Layer 4 of a small transformer language model trained on English Wikipedia (9 layers, counted from 0, width 96).
A neuron's activation on a vector x is GELU(weights . x), where the dot is the dot product.

Input weights of the MLP neurons that the questions are about. A number n stands for (n - 128) times 0.0042.
n12: 81, 74, 152, 143, 124, 125, 100, 151, 127, 133, 126, 141, 151, 151, 99, 153, 135, 92, 160, 150, 151, 157, 72, 195, 174, 121, 228, 115, 78, 56, 60, 129, 175, 131, 140, 156, 140, 55, 158, 157, 67, 108, 108, 108, 185, 144, 117, 78, 112, 155, 79, 156, 139, 148, 148, 151, 203, 67, 53, 116, 23, 99, 119, 74, 141, 122, 127, 157, 162, 133, 135, 151, 104, 112, 105, 81, 135, 85, 163, 189, 188, 128, 94, 113, 164, 175, 162, 68, 105, 83, 144, 153, 147, 168, 117, 152
n18: 158, 141, 99, 129, 155, 116, 109, 91, 115, 150, 157, 115, 131, 79, 174, 98, 92, 91, 151, 113, 103, 139, 125, 177, 180, 171, 100, 175, 150, 99, 104, 125, 122, 112, 100, 188, 116, 146, 127, 93, 101, 131, 167, 66, 137, 139, 119, 139, 150, 129, 159, 81, 137, 219, 99, 158, 165, 137, 172, 135, 173, 148, 149, 79, 128, 67, 130, 126, 163, 122, 99, 92, 123, 70, 132, 98, 167, 82, 175, 121, 100, 115, 121, 102, 170, 156, 146, 88, 132, 93, 98, 133, 90, 154, 157, 103
n30: 114, 116, 135, 105, 93, 114, 119, 125, 110, 145, 136, 128, 141, 118, 91, 155, 125, 102, 128, 134, 90, 144, 119, 125, 120, 132, 105, 123, 168, 114, 107, 151, 114, 144, 121, 111, 141, 114, 134, 134, 92, 143, 140, 104, 152, 115, 113, 130, 150, 134, 81, 98, 174, 153, 157, 137, 99, 107, 70, 130, 134, 122, 134, 125, 148, 129, 109, 118, 165, 135, 148, 99, 146, 124, 163, 114, 152, 129, 105, 136, 135, 124, 158, 146, 168, 121, 171, 113, 77, 128, 122, 150, 110, 118, 124, 141
n48: 137, 127, 117, 159, 146, 93, 150, 96, 149, 146, 168, 176, 170, 135, 138, 191, 155, 25, 102, 166, 114, 106, 132, 116, 116, 125, 205, 126, 84, 170, 92, 90, 88, 85, 104, 106, 124, 106, 129, 68, 107, 158, 58, 129, 167, 105, 147, 136, 114, 186, 145, 177, 131, 129, 154, 88, 110, 99, 120, 125, 95, 118, 181, 82, 140, 136, 142, 159, 46, 169, 10, 159, 124, 88, 158, 133, 99, 168, 166, 171, 130, 119, 167, 173, 125, 78, 137, 130, 82, 195, 97, 142, 153, 30, 120, 138
n53: 126, 141, 196, 177, 117, 184, 126, 166, 132, 117, 133, 165, 160, 152, 151, 141, 145, 136, 108, 169, 135, 99, 104, 129, 152, 130, 172, 83, 134, 174, 119, 221, 171, 119, 125, 117, 143, 112, 114, 148, 64, 88, 153, 95, 136, 142, 141, 84, 154, 126, 145, 105, 137, 103, 97, 112, 133, 115, 93, 179, 105, 99, 119, 100, 146, 100, 95, 125, 141, 67, 80, 127, 134, 151, 141, 141, 221, 95, 124, 134, 109, 62, 161, 127, 140, 129, 172, 130, 122, 85, 123, 141, 82, 129, 150, 168
n105: 168, 149, 84, 159, 67, 128, 122, 163, 109, 122, 96, 121, 106, 176, 151, 169, 134, 84, 85, 154, 135, 190, 87, 177, 135, 215, 175, 71, 106, 140, 153, 116, 146, 75, 117, 67, 133, 131, 73, 165, 110, 133, 132, 79, 137, 204, 120, 134, 176, 109, 149, 114, 177, 153, 127, 142, 113, 43, 145, 133, 57, 120, 204, 131, 81, 154, 96, 126, 143, 144, 115, 59, 79, 141, 123, 98, 83, 145, 159, 143, 136, 109, 148, 109, 164, 202, 196, 138, 137, 41, 132, 194, 53, 115, 137, 162
n119: 92, 152, 160, 165, 125, 181, 137, 102, 120, 135, 105, 138, 95, 158, 134, 117, 132, 75, 115, 159, 113, 141, 85, 132, 154, 146, 120, 128, 129, 164, 117, 147, 147, 128, 139, 170, 124, 162, 131, 118, 131, 89, 121, 125, 152, 121, 136, 70, 150, 139, 101, 136, 123, 148, 116, 114, 134, 134, 108, 162, 109, 124, 105, 115, 91, 140, 114, 174, 130, 145, 133, 120, 153, 120, 120, 122, 138, 118, 158, 139, 152, 66, 101, 96, 113, 98, 179, 140, 111, 81, 119, 164, 127, 125, 126, 112
n137: 144, 78, 176, 127, 131, 80, 110, 99, 138, 146, 119, 115, 106, 85, 113, 142, 112, 102, 107, 178, 169, 113, 169, 83, 137, 164, 135, 89, 141, 125, 150, 118, 162, 122, 160, 159, 172, 111, 117, 132, 107, 214, 115, 116, 119, 111, 137, 78, 180, 83, 100, 128, 165, 115, 111, 111, 114, 163, 87, 134, 144, 148, 171, 119, 123, 127, 107, 132, 120, 108, 104, 160, 95, 122, 151, 155, 97, 87, 143, 77, 132, 131, 137, 108, 167, 121, 181, 124, 108, 107, 123, 121, 146, 140, 188, 183
n138: 108, 115, 75, 115, 170, 169, 113, 170, 133, 148, 112, 113, 156, 110, 170, 113, 133, 147, 168, 131, 70, 136, 163, 146, 72, 114, 123, 91, 174, 151, 61, 151, 94, 134, 99, 124, 105, 166, 154, 122, 108, 161, 137, 116, 141, 151, 174, 94, 100, 198, 138, 103, 150, 98, 162, 126, 160, 124, 121, 80, 148, 127, 144, 120, 56, 82, 92, 101, 129, 120, 122, 126, 9, 114, 127, 113, 191, 169, 150, 139, 143, 115, 170, 101, 120, 118, 123, 181, 103, 91, 154, 130, 94, 164, 116, 123
n144: 139, 109, 88, 156, 145, 130, 131, 114, 152, 152, 191, 234, 138, 178, 138, 101, 109, 107, 75, 115, 99, 147, 134, 142, 150, 141, 174, 62, 100, 89, 99, 182, 142, 87, 100, 111, 116, 153, 196, 80, 70, 163, 155, 170, 94, 120, 131, 78, 149, 185, 149, 146, 121, 114, 138, 116, 143, 160, 66, 125, 82, 101, 124, 122, 169, 140, 110, 93, 118, 76, 69, 141, 95, 135, 113, 201, 188, 100, 121, 114, 119, 113, 130, 127, 190, 161, 67, 138, 200, 176, 178, 144, 102, 104, 69, 104
n149: 114, 121, 144, 182, 145, 199, 119, 79, 102, 129, 127, 158, 98, 161, 102, 137, 129, 59, 53, 117, 99, 186, 111, 221, 131, 134, 159, 137, 112, 165, 138, 168, 205, 149, 130, 218, 105, 22, 149, 105, 129, 81, 127, 107, 171, 131, 142, 130, 152, 139, 98, 101, 173, 194, 56, 89, 139, 151, 150, 86, 92, 158, 174, 114, 111, 108, 67, 110, 110, 110, 104, 76, 98, 135, 121, 137, 157, 87, 129, 150, 127, 122, 178, 102, 161, 133, 144, 92, 93, 61, 209, 127, 109, 112, 68, 197
n178: 135, 111, 93, 74, 228, 163, 146, 169, 110, 158, 104, 113, 107, 111, 64, 183, 69, 87, 126, 193, 99, 152, 159, 94, 111, 142, 186, 47, 131, 180, 104, 127, 201, 97, 211, 127, 135, 111, 150, 125, 108, 123, 52, 144, 119, 119, 150, 90, 147, 168, 63, 108, 155, 101, 142, 118, 147, 99, 158, 120, 35, 134, 190, 109, 139, 138, 138, 117, 175, 140, 104, 130, 113, 184, 145, 103, 125, 108, 160, 109, 177, 126, 143, 106, 93, 125, 209, 156, 46, 29, 100, 183, 123, 95, 124, 167
n187: 124, 120, 174, 150, 103, 136, 91, 108, 128, 140, 110, 136, 80, 135, 87, 149, 146, 104, 135, 106, 121, 163, 82, 91, 178, 123, 133, 95, 89, 136, 119, 127, 163, 139, 128, 178, 165, 124, 150, 159, 91, 114, 133, 133, 97, 169, 66, 165, 139, 145, 127, 140, 153, 157, 129, 137, 165, 85, 112, 146, 119, 107, 127, 129, 160, 109, 68, 173, 132, 117, 120, 144, 101, 138, 135, 155, 109, 158, 115, 102, 129, 122, 174, 148, 154, 132, 191, 136, 84, 81, 103, 154, 75, 123, 112, 131
n188: 158, 96, 214, 119, 155, 193, 136, 125, 143, 125, 171, 150, 148, 156, 106, 167, 141, 84, 120, 183, 97, 116, 185, 171, 150, 112, 176, 96, 72, 94, 140, 189, 107, 65, 121, 155, 89, 125, 101, 228, 131, 175, 189, 133, 117, 142, 117, 95, 201, 104, 62, 168, 168, 113, 73, 81, 130, 127, 181, 108, 169, 126, 124, 113, 135, 125, 91, 109, 153, 60, 107, 118, 64, 139, 124, 188, 154, 171, 127, 125, 134, 138, 96, 84, 175, 134, 69, 71, 116, 136, 168, 140, 82, 150, 39, 161
n208: 148, 114, 178, 90, 153, 160, 153, 151, 84, 147, 118, 121, 118, 146, 150, 136, 78, 82, 111, 194, 62, 99, 141, 156, 142, 86, 141, 103, 139, 82, 144, 142, 102, 123, 133, 89, 165, 135, 179, 151, 119, 136, 127, 131, 205, 123, 143, 69, 161, 167, 104, 96, 123, 83, 171, 125, 116, 150, 95, 67, 110, 110, 175, 114, 84, 112, 114, 112, 162, 128, 127, 118, 92, 198, 90, 96, 124, 88, 137, 178, 149, 141, 131, 113, 144, 165, 147, 164, 168, 143, 148, 151, 146, 127, 106, 114
n243: 170, 109, 100, 184, 144, 49, 102, 123, 95, 160, 75, 187, 165, 230, 63, 145, 100, 163, 53, 116, 111, 214, 100, 120, 240, 214, 143, 81, 108, 118, 122, 101, 171, 91, 148, 183, 134, 143, 128, 143, 105, 134, 118, 129, 140, 120, 114, 70, 132, 126, 42, 113, 175, 112, 141, 79, 120, 122, 94, 46, 127, 81, 172, 145, 104, 94, 99, 181, 69, 122, 157, 157, 106, 200, 190, 111, 158, 107, 117, 96, 218, 98, 144, 101, 103, 70, 139, 101, 121, 66, 225, 130, 60, 178, 109, 104
n273: 114, 128, 104, 95, 153, 141, 134, 143, 122, 134, 147, 127, 177, 121, 112, 175, 75, 143, 129, 141, 55, 178, 169, 121, 152, 191, 153, 152, 148, 137, 122, 145, 127, 35, 49, 113, 100, 160, 130, 136, 110, 145, 126, 204, 80, 121, 158, 163, 164, 101, 179, 114, 176, 185, 103, 142, 92, 175, 166, 104, 105, 145, 126, 114, 145, 100, 83, 67, 116, 38, 61, 171, 122, 151, 110, 170, 104, 212, 153, 181, 137, 99, 169, 97, 91, 100, 118, 128, 76, 158, 141, 126, 90, 121, 137, 109
n291: 144, 109, 108, 150, 201, 59, 120, 134, 136, 136, 142, 153, 69, 143, 150, 159, 123, 156, 91, 158, 203, 125, 117, 108, 129, 151, 194, 153, 95, 132, 114, 194, 114, 156, 128, 119, 187, 116, 149, 153, 132, 141, 80, 91, 123, 195, 68, 160, 85, 129, 62, 197, 128, 132, 114, 105, 140, 149, 26, 92, 196, 135, 127, 123, 83, 110, 50, 96, 161, 131, 128, 133, 67, 134, 127, 125, 96, 118, 138, 130, 153, 138, 148, 156, 96, 140, 111, 75, 186, 150, 165, 125, 127, 175, 89, 126
n298: 138, 103, 146, 188, 130, 118, 103, 102, 113, 137, 127, 134, 130, 114, 124, 147, 120, 139, 145, 106, 146, 142, 112, 95, 160, 134, 132, 131, 88, 144, 124, 150, 146, 150, 143, 159, 101, 101, 149, 141, 133, 134, 119, 125, 92, 162, 86, 136, 110, 113, 118, 192, 137, 150, 120, 130, 181, 104, 148, 88, 149, 126, 116, 119, 171, 113, 103, 139, 165, 124, 130, 122, 118, 121, 106, 138, 126, 146, 99, 169, 148, 137, 115, 178, 168, 105, 134, 79, 100, 102, 153, 147, 98, 145, 107, 104
n329: 106, 145, 115, 136, 132, 69, 153, 144, 110, 156, 99, 107, 128, 75, 139, 164, 168, 151, 117, 130, 172, 98, 84, 183, 137, 122, 133, 137, 92, 134, 122, 76, 89, 110, 133, 135, 72, 66, 118, 91, 144, 46, 85, 172, 133, 108, 131, 155, 144, 209, 126, 156, 140, 157, 71, 154, 139, 81, 145, 140, 140, 134, 127, 100, 164, 146, 143, 157, 113, 155, 86, 85, 114, 98, 115, 117, 88, 160, 201, 168, 97, 137, 99, 133, 111, 166, 106, 149, 126, 129, 127, 127, 111, 110, 96, 160
n341: 122, 134, 85, 136, 163, 140, 144, 101, 115, 128, 136, 107, 100, 178, 128, 114, 152, 121, 89, 76, 219, 118, 92, 142, 126, 134, 186, 113, 123, 137, 91, 124, 120, 111, 202, 141, 91, 68, 115, 147, 119, 108, 87, 114, 174, 141, 126, 165, 149, 146, 79, 132, 164, 203, 102, 142, 156, 82, 115, 133, 168, 150, 102, 101, 81, 147, 145, 129, 93, 153, 94, 87, 78, 82, 165, 189, 74, 127, 164, 135, 141, 136, 164, 145, 157, 121, 123, 78, 179, 25, 189, 118, 96, 165, 80, 188
n379: 73, 138, 114, 142, 180, 142, 137, 95, 97, 159, 129, 136, 140, 137, 148, 124, 86, 134, 183, 134, 85, 140, 120, 106, 136, 189, 110, 65, 109, 142, 111, 90, 140, 106, 143, 107, 49, 99, 161, 141, 142, 152, 200, 123, 60, 158, 123, 113, 183, 126, 158, 136, 124, 180, 107, 123, 166, 123, 147, 136, 127, 160, 154, 117, 151, 82, 135, 115, 147, 204, 135, 66, 119, 101, 89, 143, 108, 116, 142, 157, 182, 124, 114, 120, 148, 109, 109, 99, 109, 74, 124, 131, 82, 116, 116, 88
n380: 150, 124, 130, 152, 191, 87, 152, 173, 134, 139, 164, 110, 101, 99, 152, 125, 85, 148, 183, 152, 117, 117, 63, 207, 144, 109, 113, 117, 109, 41, 83, 115, 67, 114, 79, 123, 129, 129, 146, 108, 111, 116, 150, 130, 77, 207, 144, 141, 148, 202, 152, 119, 137, 162, 135, 99, 176, 54, 125, 107, 177, 73, 196, 83, 84, 153, 129, 146, 249, 75, 84, 187, 38, 83, 91, 155, 114, 113, 147, 89, 91, 125, 83, 128, 199, 103, 228, 127, 90, 141, 131, 154, 114, 113, 84, 110

Each question shows a token from some text and the vector x that enters the MLP there. A number n stands for (n - 128) times 0.053.

"\n\n": 110, 133, 138, 142, 120, 136, 101, 146, 171, 51, 114, 133, 121, 138, 130, 121, 134, 130, 107, 130, 104, 124, 110, 114, 121, 135, 145, 128, 120, 136, 123, 135, 132, 130, 137, 138, 159, 113, 115, 123, 124, 128, 115, 135, 130, 125, 133, 121, 133, 130, 125, 123, 92, 119, 126, 158, 137, 146, 109, 145, 121, 147, 111, 183, 122, 114, 128, 120, 118, 127, 138, 128, 136, 107, 122, 137, 152, 97, 133, 126, 125, 187, 114, 105, 128, 124, 121, 140, 127, 130, 106, 156, 160, 157, 138, 103
Which two neurons fire most, strongest first? n12, n119

".": 114, 137, 135, 132, 122, 145, 103, 114, 134, 37, 121, 140, 123, 143, 133, 131, 125, 119, 101, 134, 118, 129, 121, 122, 136, 105, 139, 137, 134, 135, 130, 147, 140, 139, 127, 163, 156, 134, 118, 118, 142, 125, 116, 126, 146, 112, 145, 130, 133, 109, 126, 113, 101, 103, 135, 151, 131, 154, 127, 142, 120, 151, 101, 160, 121, 111, 109, 122, 126, 117, 128, 120, 136, 139, 107, 106, 142, 109, 123, 120, 122, 188, 109, 146, 141, 114, 124, 140, 126, 129, 131, 153, 159, 130, 138, 108
Which neuron fires most, and how strongly? n149, at about 1.1

" the": 129, 116, 126, 128, 128, 134, 103, 148, 127, 21, 123, 127, 129, 135, 135, 123, 154, 133, 109, 125, 126, 129, 117, 134, 117, 138, 148, 127, 127, 130, 130, 128, 144, 112, 150, 132, 148, 128, 135, 123, 160, 117, 119, 135, 137, 112, 125, 110, 126, 130, 135, 119, 115, 122, 152, 151, 114, 113, 126, 139, 128, 125, 102, 160, 137, 114, 128, 130, 137, 130, 114, 123, 144, 122, 125, 144, 134, 115, 120, 120, 115, 193, 102, 118, 137, 123, 122, 123, 135, 144, 117, 154, 133, 130, 146, 107
Which two neurons fire most, strongest first? n12, n144

"|": 109, 149, 139, 150, 124, 140, 92, 149, 152, 23, 114, 118, 138, 144, 142, 136, 142, 128, 137, 118, 126, 131, 106, 137, 112, 126, 127, 121, 133, 126, 133, 143, 130, 123, 124, 131, 155, 140, 128, 119, 123, 110, 115, 124, 134, 111, 128, 137, 116, 121, 130, 110, 102, 131, 134, 157, 127, 129, 120, 141, 130, 128, 99, 170, 118, 119, 126, 130, 130, 129, 121, 152, 138, 129, 124, 129, 131, 122, 101, 127, 119, 170, 132, 126, 132, 116, 148, 134, 124, 118, 122, 164, 129, 146, 133, 111
Which neuron fires most, and how strongly? n53, at about 1.3

"ency": 127, 138, 106, 140, 120, 153, 104, 125, 130, 58, 127, 120, 117, 131, 147, 116, 159, 133, 128, 125, 97, 127, 134, 145, 121, 99, 98, 117, 139, 115, 137, 130, 107, 140, 115, 138, 129, 133, 118, 138, 183, 122, 134, 143, 132, 99, 140, 121, 120, 137, 146, 133, 119, 125, 138, 155, 141, 123, 136, 135, 153, 141, 101, 147, 122, 118, 102, 109, 118, 132, 165, 116, 135, 113, 120, 129, 132, 128, 113, 137, 112, 193, 123, 120, 132, 120, 104, 134, 144, 133, 122, 153, 127, 135, 139, 92
Which neuron fires most, and how strongly? n138, at about 1.2

"arin": 127, 172, 123, 148, 134, 138, 112, 126, 125, 61, 123, 123, 116, 122, 152, 114, 130, 129, 131, 133, 117, 123, 106, 127, 117, 120, 90, 121, 159, 119, 139, 138, 149, 157, 148, 120, 145, 139, 132, 126, 141, 107, 137, 128, 121, 106, 117, 144, 122, 128, 140, 115, 87, 132, 139, 154, 125, 120, 102, 138, 124, 150, 106, 185, 113, 121, 133, 125, 146, 132, 175, 115, 157, 113, 116, 110, 126, 123, 118, 134, 93, 185, 115, 117, 135, 131, 140, 122, 128, 127, 124, 144, 122, 108, 123, 107
Which two neurons fire most, strongest first? n119, n30

"No": 138, 143, 127, 154, 122, 119, 102, 140, 135, 53, 109, 120, 137, 117, 120, 120, 149, 124, 118, 136, 115, 129, 137, 127, 137, 132, 137, 102, 106, 165, 134, 130, 109, 97, 133, 113, 145, 118, 145, 119, 156, 119, 107, 141, 134, 94, 162, 111, 130, 100, 124, 121, 116, 108, 145, 150, 102, 121, 125, 130, 122, 134, 135, 141, 135, 125, 119, 138, 113, 145, 135, 133, 157, 118, 134, 132, 143, 147, 106, 121, 108, 192, 127, 127, 137, 110, 138, 148, 129, 141, 121, 150, 120, 135, 160, 98
Which neuron fires most, and how strongly? n48, at about 1.4

" The": 125, 137, 122, 135, 129, 124, 120, 153, 129, 26, 123, 131, 138, 144, 127, 137, 157, 124, 138, 128, 121, 118, 118, 111, 120, 133, 137, 121, 118, 131, 126, 115, 127, 101, 159, 110, 147, 120, 136, 132, 158, 129, 107, 143, 135, 124, 139, 107, 131, 124, 146, 122, 110, 125, 141, 152, 107, 114, 129, 146, 135, 124, 118, 157, 132, 111, 137, 138, 143, 138, 120, 123, 157, 116, 130, 142, 124, 107, 124, 115, 116, 190, 99, 115, 127, 119, 127, 125, 119, 150, 106, 148, 140, 127, 139, 108
Which neuron fires most, and how strongly? n48, at about 0.34

" For": 131, 161, 127, 150, 136, 133, 118, 128, 145, 46, 124, 104, 127, 137, 136, 125, 145, 117, 131, 146, 117, 129, 125, 113, 117, 140, 134, 109, 128, 154, 142, 131, 145, 117, 159, 130, 141, 115, 125, 119, 146, 129, 98, 125, 132, 99, 155, 129, 119, 114, 97, 121, 121, 124, 129, 156, 107, 142, 133, 142, 121, 157, 127, 145, 128, 107, 128, 140, 95, 146, 148, 129, 151, 124, 132, 109, 138, 132, 110, 119, 98, 186, 130, 107, 127, 128, 121, 135, 118, 102, 127, 158, 123, 106, 148, 102
Which neuron fires most, and how strongly? n178, at about 2

" T": 124, 136, 141, 135, 121, 137, 104, 166, 140, 67, 128, 113, 123, 123, 118, 148, 157, 125, 118, 124, 108, 117, 116, 124, 98, 126, 117, 97, 158, 131, 114, 126, 145, 155, 133, 145, 155, 121, 134, 126, 132, 128, 118, 120, 136, 99, 138, 105, 145, 120, 101, 129, 101, 120, 136, 148, 105, 140, 105, 132, 141, 134, 110, 202, 139, 114, 142, 142, 117, 129, 131, 120, 156, 130, 109, 135, 133, 114, 116, 107, 115, 185, 129, 100, 134, 131, 129, 140, 116, 125, 121, 151, 137, 141, 156, 116
Which two neurons fire most, strongest first? n137, n30

"(": 136, 147, 125, 147, 122, 154, 110, 136, 140, 55, 123, 122, 104, 126, 135, 106, 151, 149, 113, 138, 117, 108, 115, 121, 107, 100, 139, 104, 125, 145, 133, 135, 136, 131, 136, 136, 141, 131, 153, 115, 144, 140, 131, 130, 119, 112, 146, 125, 139, 141, 154, 122, 72, 125, 157, 151, 120, 143, 121, 119, 146, 128, 120, 160, 134, 100, 154, 126, 124, 130, 125, 139, 115, 136, 109, 117, 133, 146, 102, 99, 103, 185, 138, 110, 148, 127, 107, 134, 133, 131, 140, 137, 129, 135, 121, 92
Which three neurons fire most, strongest first? n144, n138, n208

" Aw": 102, 145, 141, 148, 149, 135, 108, 127, 143, 72, 126, 103, 102, 116, 139, 119, 130, 116, 135, 117, 112, 108, 138, 139, 129, 108, 109, 125, 141, 116, 120, 118, 134, 126, 155, 85, 126, 113, 135, 129, 136, 136, 125, 131, 148, 98, 133, 123, 126, 105, 112, 144, 99, 126, 163, 157, 120, 142, 128, 140, 132, 135, 132, 186, 129, 109, 122, 117, 159, 133, 152, 139, 183, 113, 131, 137, 128, 132, 123, 116, 101, 192, 116, 110, 121, 107, 143, 121, 127, 137, 136, 127, 133, 139, 147, 107
Which two neurons fire most, strongest first? n208, n30

",": 125, 150, 124, 120, 124, 120, 100, 137, 147, 27, 121, 114, 123, 131, 144, 135, 125, 144, 117, 128, 132, 123, 107, 125, 127, 131, 148, 136, 117, 141, 123, 125, 138, 139, 123, 120, 145, 126, 107, 145, 143, 123, 122, 140, 133, 120, 122, 163, 133, 109, 119, 138, 92, 120, 139, 158, 120, 133, 127, 132, 121, 133, 110, 172, 137, 124, 119, 130, 136, 124, 135, 128, 139, 128, 116, 113, 128, 122, 132, 121, 113, 192, 134, 139, 130, 119, 119, 125, 137, 136, 115, 152, 122, 121, 147, 104
Which neuron lights up most? n291

" of": 133, 140, 122, 148, 127, 136, 103, 144, 141, 14, 119, 125, 124, 140, 145, 113, 145, 108, 112, 126, 127, 131, 123, 143, 107, 123, 124, 121, 138, 131, 137, 146, 134, 129, 139, 143, 140, 120, 116, 135, 153, 125, 121, 128, 142, 115, 137, 123, 120, 122, 126, 121, 112, 122, 118, 153, 113, 136, 145, 135, 131, 138, 116, 156, 123, 102, 124, 123, 130, 129, 131, 117, 140, 141, 124, 138, 120, 135, 128, 127, 114, 185, 129, 114, 151, 136, 115, 112, 123, 125, 135, 146, 127, 140, 134, 99
Which neuron lights up most? n149

" as": 113, 124, 116, 134, 124, 135, 106, 135, 137, 34, 111, 129, 159, 137, 144, 151, 137, 127, 96, 131, 129, 136, 109, 135, 128, 143, 144, 127, 117, 129, 149, 123, 119, 139, 130, 122, 128, 128, 104, 116, 145, 127, 125, 138, 115, 103, 136, 119, 125, 117, 141, 141, 115, 122, 127, 151, 117, 146, 158, 103, 117, 143, 110, 168, 141, 145, 128, 127, 118, 127, 118, 148, 147, 128, 124, 128, 133, 132, 117, 119, 106, 196, 121, 113, 127, 119, 103, 130, 132, 144, 123, 158, 124, 126, 126, 121
Which neuron lights up most? n273

" had": 121, 159, 127, 145, 132, 130, 100, 143, 115, 37, 129, 129, 136, 126, 140, 129, 130, 127, 92, 110, 126, 126, 129, 127, 149, 114, 124, 115, 139, 131, 132, 132, 128, 112, 145, 142, 147, 135, 117, 99, 143, 114, 118, 132, 143, 108, 144, 109, 116, 110, 115, 148, 108, 130, 135, 138, 138, 133, 148, 140, 123, 144, 110, 190, 107, 133, 117, 118, 129, 126, 124, 129, 162, 137, 131, 99, 140, 135, 144, 132, 122, 187, 124, 135, 126, 121, 124, 136, 120, 125, 123, 133, 154, 117, 128, 100
Which neuron fires most, and how strongly? n119, at about 0.51

" born": 110, 144, 113, 132, 132, 134, 106, 141, 134, 55, 134, 125, 126, 137, 132, 122, 143, 122, 113, 127, 93, 146, 97, 123, 132, 119, 140, 141, 134, 131, 111, 110, 132, 123, 109, 109, 169, 131, 114, 111, 137, 137, 147, 146, 134, 107, 116, 139, 158, 107, 132, 98, 124, 137, 137, 153, 105, 126, 145, 147, 104, 117, 115, 183, 122, 141, 141, 126, 134, 113, 131, 127, 137, 119, 129, 135, 109, 162, 138, 146, 111, 184, 113, 116, 132, 127, 115, 154, 133, 127, 142, 142, 121, 119, 124, 100
Which neuron fires most, and how strongly? n273, at about 2.2

"She": 110, 141, 134, 150, 135, 124, 99, 139, 146, 65, 116, 139, 110, 139, 130, 153, 120, 106, 128, 117, 105, 143, 113, 122, 130, 105, 123, 126, 146, 128, 111, 110, 138, 110, 134, 115, 160, 113, 124, 111, 144, 111, 110, 125, 159, 100, 115, 129, 141, 110, 131, 136, 86, 121, 149, 148, 118, 121, 125, 137, 121, 146, 113, 178, 122, 115, 127, 146, 139, 146, 153, 144, 157, 128, 125, 128, 123, 123, 132, 118, 118, 198, 117, 133, 123, 114, 147, 139, 142, 125, 113, 144, 134, 113, 145, 107
Which neuron lights up most? n119

" cricket": 138, 139, 106, 142, 138, 129, 110, 144, 133, 54, 132, 123, 120, 130, 141, 122, 143, 133, 132, 110, 93, 128, 106, 135, 129, 113, 108, 145, 125, 127, 128, 110, 104, 139, 134, 107, 151, 111, 132, 106, 152, 104, 143, 147, 124, 116, 132, 124, 125, 124, 162, 89, 112, 132, 124, 154, 122, 121, 164, 134, 145, 135, 123, 151, 126, 124, 139, 116, 148, 135, 143, 100, 115, 116, 140, 129, 114, 131, 132, 138, 119, 195, 105, 131, 155, 128, 125, 152, 131, 136, 134, 143, 131, 127, 110, 90
Which neuron lights up most? n380

" Court": 130, 168, 108, 130, 129, 132, 104, 151, 131, 53, 106, 135, 125, 134, 148, 126, 134, 151, 142, 120, 113, 130, 126, 148, 116, 113, 114, 134, 143, 121, 133, 129, 111, 130, 137, 96, 106, 131, 136, 123, 161, 143, 123, 136, 132, 96, 135, 137, 111, 130, 146, 126, 86, 140, 148, 153, 115, 141, 139, 131, 132, 122, 115, 153, 113, 99, 140, 109, 130, 176, 143, 113, 136, 135, 127, 120, 109, 138, 119, 133, 124, 179, 152, 125, 137, 105, 109, 134, 110, 129, 116, 140, 128, 140, 138, 95
Which neuron fires most, and how strongly? n138, at about 1.2

"-": 114, 140, 131, 147, 136, 142, 107, 142, 156, 26, 114, 133, 129, 126, 140, 124, 148, 151, 108, 127, 125, 116, 121, 110, 104, 133, 124, 118, 109, 139, 138, 150, 115, 120, 135, 114, 143, 128, 121, 120, 125, 114, 135, 119, 146, 107, 137, 132, 118, 117, 155, 119, 81, 108, 128, 138, 127, 137, 130, 132, 141, 119, 110, 165, 143, 106, 133, 126, 128, 118, 123, 153, 148, 137, 112, 146, 131, 110, 115, 131, 110, 178, 132, 109, 143, 128, 125, 147, 140, 137, 152, 137, 131, 132, 150, 126
Which neuron fires most, and how strongly? n53, at about 1.7

" and": 136, 143, 132, 121, 122, 127, 92, 145, 139, 23, 124, 116, 121, 134, 133, 137, 134, 126, 108, 114, 123, 140, 114, 134, 135, 128, 146, 129, 116, 127, 128, 116, 138, 127, 132, 113, 144, 112, 119, 132, 151, 113, 125, 124, 141, 128, 142, 145, 130, 124, 116, 131, 112, 130, 125, 143, 119, 144, 120, 141, 120, 152, 112, 167, 122, 128, 123, 109, 132, 118, 139, 126, 147, 129, 120, 147, 136, 127, 127, 121, 123, 198, 133, 132, 128, 122, 124, 116, 135, 144, 148, 135, 136, 120, 109, 102
Which neuron lights up most? n291

" English": 134, 141, 116, 119, 126, 136, 108, 177, 115, 31, 135, 122, 125, 135, 122, 142, 157, 130, 122, 129, 111, 135, 120, 139, 145, 125, 113, 133, 143, 130, 143, 123, 136, 136, 134, 128, 150, 135, 121, 125, 148, 121, 116, 138, 137, 102, 143, 121, 127, 98, 142, 98, 114, 139, 107, 150, 105, 122, 130, 117, 126, 119, 119, 181, 136, 127, 170, 121, 121, 123, 148, 131, 144, 121, 123, 126, 117, 117, 134, 146, 114, 176, 115, 115, 118, 111, 117, 141, 134, 144, 119, 137, 119, 119, 139, 103
Which neuron lights up most? n273

"ved": 114, 138, 117, 128, 112, 148, 104, 121, 140, 43, 123, 95, 132, 145, 138, 98, 146, 115, 108, 116, 102, 113, 118, 122, 121, 119, 136, 127, 140, 132, 131, 152, 113, 132, 122, 133, 153, 132, 140, 142, 163, 131, 122, 126, 135, 106, 131, 121, 132, 125, 131, 127, 122, 136, 124, 157, 135, 125, 130, 146, 135, 139, 95, 149, 136, 116, 140, 110, 144, 122, 158, 115, 146, 117, 142, 125, 135, 129, 123, 142, 121, 201, 118, 129, 117, 110, 113, 132, 139, 122, 143, 140, 114, 129, 134, 112
Which neuron lights up most? n341

" p": 107, 142, 134, 129, 136, 130, 109, 147, 172, 58, 142, 120, 126, 98, 124, 124, 158, 142, 78, 113, 128, 92, 142, 135, 128, 118, 111, 112, 124, 136, 139, 120, 125, 137, 136, 103, 131, 127, 111, 106, 126, 156, 119, 138, 142, 85, 172, 133, 138, 109, 129, 125, 98, 125, 141, 143, 136, 136, 114, 147, 139, 130, 92, 157, 150, 129, 141, 123, 151, 111, 124, 146, 149, 145, 119, 135, 126, 120, 112, 124, 134, 170, 144, 104, 147, 109, 119, 151, 119, 131, 136, 130, 136, 114, 146, 123
Which neuron lights up most? n137

"s": 143, 140, 110, 145, 134, 139, 107, 138, 133, 41, 103, 131, 135, 123, 142, 112, 140, 149, 106, 115, 116, 124, 126, 112, 122, 138, 110, 105, 130, 154, 137, 143, 123, 140, 121, 121, 129, 100, 121, 122, 161, 127, 136, 135, 128, 92, 143, 117, 136, 136, 143, 113, 122, 92, 147, 143, 132, 143, 121, 132, 139, 139, 115, 153, 129, 106, 125, 142, 129, 116, 155, 133, 142, 159, 108, 131, 143, 124, 121, 145, 128, 189, 133, 106, 134, 134, 112, 125, 133, 128, 122, 128, 130, 143, 146, 86
Which two neurons fire most, strongest first? n138, n208